Layer 12 of a small transformer language model trained on English Wikipedia (20 layers, counted from 0, width 128).
A neuron's activation on a vector x is SiLU(gate . x) times (in . x), where the dot is the dot product.

Input weights of the MLP neurons that the questions are about. A number n stands for (n - 500) times 0.00067.
n72 gate: 699 478 605 442 508 627 430 517 621 437 491 581 721 340 787 307 362 574 370 464 358 303 426 473 606 543 437 326 500 340 685 134 634 182 477 523 565 466 344 133 439 571 164 645 696 639 401 688 408 626 298 539 852 456 537 442 425 702 625 599 796 460 464 441 702 593 389 422 578 249 259 625 679 768 402 480 446 299 328 564 430 599 185 331 472 527 533 496 703 472 590 469 459 462 491 345 571 239 369 432 184 500 394 273 436 270 589 456 718 364 683 513 174 366 446 365 410 434 454 427 738 545 485 525 345 518 569 296
n99 gate: 793 314 641 676 317 412 697 418 566 584 536 551 694 444 687 651 446 429 539 260 672 416 607 565 504 396 601 625 606 591 496 524 380 492 459 634 728 443 432 612 693 483 407 805 729 617 619 292 349 484 458 362 537 414 362 261 493 455 414 434 418 456 780 245 618 540 452 414 402 230 218 679 529 411 245 377 544 751 559 642 527 359 500 409 538 484 429 295 389 475 504 536 565 341 671 443 393 653 304 318 521 717 683 273 378 581 521 361 616 441 504 637 554 671 413 431 611 394 489 407 604 590 493 357 545 650 469 646
n104 gate: 622 455 485 604 278 618 369 569 425 648 441 558 593 371 364 361 319 725 634 635 484 436 590 318 509 345 380 473 776 919 532 633 605 482 477 384 524 513 522 495 509 583 579 603 205 370 147 505 688 783 461 421 333 643 423 345 470 379 801 522 308 473 626 560 519 473 465 678 634 673 451 572 828 421 555 449 500 351 346 859 272 431 452 287 262 509 538 61 338 306 257 495 719 269 682 678 509 699 608 491 771 486 743 851 519 634 664 332 471 437 384 679 615 567 455 591 679 626 227 397 423 407 422 664 533 485 485 579
n117 gate: 467 535 379 214 544 594 146 232 204 757 775 700 425 466 771 384 298 510 698 518 447 684 352 474 581 594 253 719 359 589 247 495 722 346 308 438 304 505 452 346 480 337 552 760 615 65 210 421 235 531 613 135 659 485 639 424 410 630 297 382 415 637 568 573 403 399 539 573 340 349 425 351 548 381 551 573 366 874 611 713 639 454 511 302 543 670 430 356 590 532 549 101 116 447 130 380 611 299 615 443 602 601 284 510 645 351 199 864 606 425 366 510 404 619 305 394 666 550 360 614 319 523 525 118 271 493 658 479
n194 gate: 477 500 420 631 225 596 330 492 411 689 470 142 688 611 504 217 563 530 508 727 538 544 635 375 491 601 645 577 405 519 518 391 645 531 642 252 400 575 413 672 424 588 243 677 255 434 462 727 665 540 735 486 559 606 537 313 415 834 284 437 517 500 402 407 500 717 609 366 947 268 770 471 376 602 610 519 581 486 418 442 189 610 720 425 630 434 527 619 482 353 579 308 420 260 513 567 764 531 684 633 302 573 350 496 558 399 284 509 323 514 592 423 514 653 595 526 717 646 339 518 195 411 472 325 629 486 510 575
n72 in: 621 303 530 526 556 649 426 637 457 606 399 459 723 725 554 390 535 420 638 634 350 313 307 268 476 449 570 559 564 637 902 200 626 577 430 348 496 450 711 504 641 586 541 636 525 389 535 567 219 422 551 373 521 290 411 508 598 588 570 488 741 335 483 611 457 508 373 363 171 508 635 641 667 698 397 665 562 619 564 434 330 553 547 382 453 541 658 439 561 414 268 606 595 596 579 372 275 173 213 558 474 672 639 403 607 371 560 616 778 594 457 460 555 429 522 605 558 229 577 442 462 509 493 165 434 465 392 554
n99 in: 570 384 454 630 608 532 527 420 511 453 558 436 382 405 699 593 669 393 610 308 755 570 560 258 697 609 685 318 531 504 413 636 270 547 472 464 609 455 637 516 779 496 464 587 643 574 541 358 441 705 459 466 379 344 455 422 431 404 261 602 629 349 484 437 525 496 344 460 515 504 443 696 562 409 183 333 483 594 473 575 568 606 619 349 583 441 422 473 415 590 975 379 643 478 568 357 446 425 496 540 500 442 665 508 488 576 324 438 367 336 500 481 796 682 411 544 545 695 426 413 463 672 297 513 567 823 573 520
n104 in: 433 537 292 684 613 370 552 632 259 691 552 463 589 262 515 428 575 511 471 637 330 474 477 690 596 496 372 366 339 342 316 500 612 571 296 636 353 646 313 450 410 532 368 417 291 500 425 525 528 553 449 798 651 580 418 685 365 254 564 428 529 437 224 500 574 385 222 652 456 416 219 625 433 583 471 471 415 446 478 587 438 410 570 608 492 395 418 418 713 661 441 317 432 493 280 443 633 643 310 394 390 661 418 500 689 566 461 526 454 716 516 598 702 359 622 522 475 416 514 455 465 328 482 575 337 559 335 530
n117 in: 708 433 518 523 445 434 426 373 660 611 525 736 375 512 327 344 348 579 574 584 628 338 294 457 264 484 431 529 295 625 397 500 641 538 552 435 429 768 307 509 381 536 552 539 535 267 381 284 316 569 433 518 760 575 780 492 393 460 226 340 376 838 595 668 424 458 601 604 342 517 417 771 375 336 383 617 658 851 420 453 782 692 567 307 726 483 420 479 457 365 365 321 331 444 335 201 357 526 496 741 419 374 384 542 418 323 500 614 438 500 361 633 500 702 454 467 695 492 640 116 558 567 687 619 496 497 364 461
n194 in: 627 405 389 633 500 474 321 399 435 500 413 311 526 470 695 466 788 309 442 642 569 464 553 476 358 485 572 516 378 413 395 381 479 440 617 472 537 439 474 777 515 563 407 581 346 711 404 800 418 440 341 655 422 182 712 595 459 725 457 389 275 551 500 605 504 302 349 712 644 398 488 482 550 443 710 816 635 517 382 460 314 664 630 397 103 600 533 396 510 160 517 560 613 613 666 463 492 448 629 472 437 457 472 496 565 239 446 201 541 672 868 329 583 450 452 466 538 512 669 472 600 383 581 407 508 537 447 415

Each question shows a token from some text and the vector x that enters the MLP there. A number n stands for (n - 500) times 0.008.

"; ": 493 538 509 482 667 584 437 536 556 487 586 477 434 422 406 410 611 370 411 458 513 563 519 406 412 514 453 517 378 563 533 553 547 453 460 481 435 582 646 483 439 570 476 361 573 488 470 562 482 543 519 705 516 414 554 481 410 358 509 494 624 501 446 648 576 485 404 503 470 412 529 476 560 525 545 464 600 499 608 498 456 618 639 533 489 494 522 561 447 459 391 473 422 513 545 477 444 336 425 512 423 659 439 458 369 436 396 488 610 570 578 446 647 546 477 610 638 361 619 490 520 501 541 599 422 831 475 497
Which neuron lights up most? n72

"the ": 504 459 461 516 424 673 428 496 540 442 491 339 459 497 541 501 528 472 536 511 454 517 454 494 466 462 459 489 451 458 548 571 383 611 476 554 442 532 702 542 518 532 490 579 476 634 410 511 532 489 424 522 486 428 479 449 636 445 441 586 468 551 389 588 502 597 456 527 429 612 439 395 450 390 510 556 562 456 420 492 450 496 543 519 510 548 497 472 484 347 533 522 492 512 502 440 524 533 518 490 483 447 453 517 463 416 426 486 500 454 507 573 401 531 491 415 457 656 577 539 459 453 302 590 437 922 509 482
The most active neuron and its activation: n194, at about 0.14

"- ": 466 453 473 536 639 478 439 417 527 514 505 477 472 483 577 511 571 457 432 421 430 408 517 368 593 568 548 426 483 352 556 516 464 419 421 498 463 497 659 558 436 539 540 447 410 504 517 646 410 471 550 483 570 558 541 454 522 604 490 599 593 545 461 506 449 527 544 466 558 364 522 541 520 574 623 498 498 440 487 488 395 530 455 510 503 452 448 475 541 391 436 460 434 464 682 499 495 577 467 507 522 407 546 548 477 565 436 459 455 404 565 388 418 386 453 469 657 463 446 474 493 735 558 497 502 895 556 465
The most active neuron and its activation: n194, at about 0.81

"Cri": 468 517 460 295 476 645 565 494 652 442 384 491 524 445 503 628 383 558 376 635 384 347 435 465 529 543 430 511 523 507 584 490 544 476 567 472 436 609 572 565 623 537 571 510 389 523 458 426 533 413 421 557 371 528 610 546 580 402 590 469 495 558 343 587 424 407 515 403 411 540 273 500 492 537 470 459 491 389 487 495 570 666 579 620 429 274 513 575 363 287 615 584 507 544 495 571 506 429 592 569 413 469 476 481 516 472 490 487 269 521 426 406 491 576 429 616 601 476 643 524 566 500 480 504 624 431 449 485
Which neuron lights up most? n99

"osh": 547 572 489 418 633 523 668 461 490 428 493 555 354 580 646 588 599 313 571 684 529 421 420 553 450 451 453 363 435 544 519 646 503 532 654 530 547 402 725 343 559 591 595 505 413 608 586 476 465 453 484 607 453 433 591 500 366 559 473 509 394 446 613 613 598 493 528 497 535 585 451 524 601 631 395 513 551 519 609 490 559 452 472 653 614 494 441 425 381 464 508 605 593 498 682 430 540 403 601 547 457 486 599 318 601 416 520 431 536 434 578 654 542 428 420 592 477 443 506 464 503 526 581 584 507 453 521 443
The most active neuron and its activation: n104, at about 0.2

"Player ": 350 593 514 564 618 765 626 410 588 498 424 560 548 570 378 499 648 459 360 597 494 479 497 433 738 461 562 507 458 524 570 512 488 572 370 546 613 464 596 420 546 442 423 578 521 518 441 567 441 601 526 508 557 526 477 459 614 576 427 512 663 400 582 633 532 445 464 707 406 538 595 552 448 566 570 498 460 317 453 368 529 710 535 541 438 367 504 759 574 486 424 526 561 383 456 489 461 501 535 614 497 556 491 349 490 542 724 425 452 519 630 605 401 623 594 267 517 491 472 482 562 601 415 402 464 516 532 489
The most active neuron and its activation: n72, at about 1.1

"D": 486 569 548 446 532 526 711 558 562 479 415 552 369 441 582 356 698 380 570 717 529 425 477 423 478 520 565 444 412 444 516 463 472 471 506 552 506 635 505 531 438 366 565 393 487 528 594 507 614 623 554 528 539 487 531 437 573 487 430 450 493 415 475 580 551 444 437 436 386 435 461 530 563 619 411 586 476 609 572 498 531 577 475 495 516 422 375 574 450 414 523 568 632 503 518 551 418 488 492 454 503 574 538 454 659 388 507 492 407 476 484 414 487 377 431 555 484 550 449 539 424 478 232 520 494 325 550 546
Which neuron lights up most? n117

"Cup": 494 541 577 429 561 405 542 491 485 388 541 572 390 667 454 640 508 452 556 792 366 369 435 456 532 496 508 497 455 514 573 623 470 615 658 384 534 467 478 488 567 585 527 484 651 452 499 714 528 573 483 394 499 402 635 524 370 584 535 497 554 470 378 667 651 468 526 459 503 450 535 559 570 546 536 526 654 594 613 421 604 576 374 414 504 496 470 516 496 570 484 524 547 542 538 564 500 582 645 455 394 409 596 638 479 416 490 523 353 485 539 544 519 592 407 577 485 504 452 374 555 457 432 376 544 509 541 322
Which neuron lights up most? n104

"MF ": 596 582 460 464 667 417 603 409 592 520 589 404 475 574 437 467 520 463 437 693 440 404 418 367 539 486 604 544 416 442 424 548 531 433 495 739 425 410 773 428 427 553 498 561 417 501 566 563 626 625 648 604 379 394 280 564 449 537 362 456 683 491 541 511 509 568 579 554 365 677 599 542 651 593 620 451 483 479 465 306 528 646 434 511 389 424 500 550 650 521 483 540 569 505 451 510 510 416 438 457 437 602 434 457 541 445 514 514 430 516 453 453 468 576 527 445 510 471 430 476 545 394 382 472 570 533 571 432
The three highest activations, in order: n117, n72, n194

"(": 557 442 475 496 551 593 472 428 574 417 535 720 476 425 553 532 426 408 415 525 577 572 635 481 521 553 485 457 405 596 428 714 531 565 361 512 463 533 569 578 559 559 522 517 612 390 560 527 513 478 485 435 583 540 495 443 456 638 522 587 467 434 474 577 461 535 496 460 543 635 432 450 471 470 521 591 599 470 449 550 390 477 607 527 433 547 377 517 434 447 556 472 504 565 427 371 454 440 545 536 550 476 399 647 461 517 422 529 382 510 470 402 403 551 520 487 522 428 531 565 470 575 353 600 577 828 494 461
The most active neuron and its activation: n117, at about 0.46

"200": 474 636 664 521 728 638 517 414 476 436 506 449 408 539 602 402 536 690 427 614 506 428 565 486 530 655 552 353 485 498 466 575 438 455 459 400 527 535 499 446 375 626 594 521 516 467 479 542 668 521 515 614 418 561 599 633 620 532 474 379 543 376 436 477 573 504 528 559 495 611 483 372 482 526 493 499 546 368 272 462 433 389 541 490 428 536 585 479 620 433 419 416 516 548 386 635 595 498 476 528 422 601 537 672 594 607 433 447 358 600 463 528 496 385 486 609 433 458 442 572 563 374 443 458 592 400 472 482
Which neuron lights up most? n104

"m": 474 625 339 543 570 594 632 458 522 520 497 547 344 534 549 568 586 403 581 615 429 573 589 498 542 503 522 230 610 572 498 629 506 455 504 557 424 527 524 557 508 417 482 379 476 483 554 479 585 632 562 725 571 386 443 381 529 513 327 440 555 535 436 562 395 524 506 395 496 372 620 469 362 484 510 367 457 524 692 472 467 416 536 562 541 532 496 708 405 473 536 597 543 459 480 434 535 515 441 484 540 500 607 526 549 530 480 383 509 416 483 548 444 526 340 531 613 448 376 524 429 531 537 576 476 339 469 422
The two highest activations, in order: n72, n117

"ate ": 543 504 427 520 596 456 525 631 538 483 417 480 463 418 469 493 542 480 534 465 617 567 562 511 348 429 558 361 541 398 565 482 516 467 409 524 514 490 581 475 482 612 486 459 422 508 503 565 515 471 508 524 477 508 582 464 418 396 555 580 485 537 465 397 499 410 484 563 560 430 508 504 488 528 439 489 526 454 508 453 496 450 576 555 600 512 410 536 520 482 675 607 502 432 653 580 585 363 545 478 406 435 603 450 506 564 501 430 534 504 541 523 525 630 487 538 566 441 497 558 548 548 289 459 477 885 402 405
The three highest activations, in order: n99, n117, n194

"s ": 555 595 404 534 507 610 405 474 451 476 501 392 413 491 486 509 723 591 521 543 732 539 531 505 571 475 504 396 549 469 565 506 521 448 484 497 569 362 585 438 421 587 489 499 688 515 651 507 507 438 535 421 495 495 493 422 573 272 462 598 501 502 376 523 543 524 563 459 564 415 467 469 491 556 443 519 474 529 544 500 513 453 500 571 441 504 424 531 350 545 603 576 436 551 501 467 411 543 416 502 506 504 489 545 491 449 434 557 430 444 647 465 486 564 518 527 463 538 467 616 566 517 324 486 524 828 403 490
Which neuron lights up most? n99

"in ": 454 454 394 400 552 549 399 427 666 482 573 581 456 446 444 590 528 505 491 509 567 510 502 475 582 394 587 506 532 517 481 540 582 585 436 396 621 463 695 611 550 505 378 556 549 485 465 434 573 495 403 388 623 451 481 474 540 335 480 488 563 358 297 475 496 532 494 512 500 514 528 439 521 555 527 407 496 476 421 633 406 519 466 257 526 434 601 678 530 591 498 471 475 491 411 523 507 433 512 537 434 429 528 638 479 451 383 529 463 337 609 486 487 466 427 557 386 543 483 452 529 497 294 515 565 799 444 609
Which neuron lights up most? n72

"79": 474 599 543 531 727 398 416 530 517 455 505 379 310 624 522 439 358 467 475 729 514 548 532 502 377 435 510 456 631 485 443 596 550 568 469 530 620 529 454 439 420 515 690 329 547 448 532 519 504 532 428 498 407 531 472 487 683 492 574 543 519 556 461 483 525 431 541 503 500 550 648 497 553 638 490 453 506 366 449 561 505 463 632 453 479 528 420 672 475 516 436 393 477 586 415 484 428 642 475 506 529 395 427 696 455 403 417 457 488 477 379 383 503 438 513 620 620 535 257 485 402 420 485 555 466 443 380 340
Which neuron lights up most? n72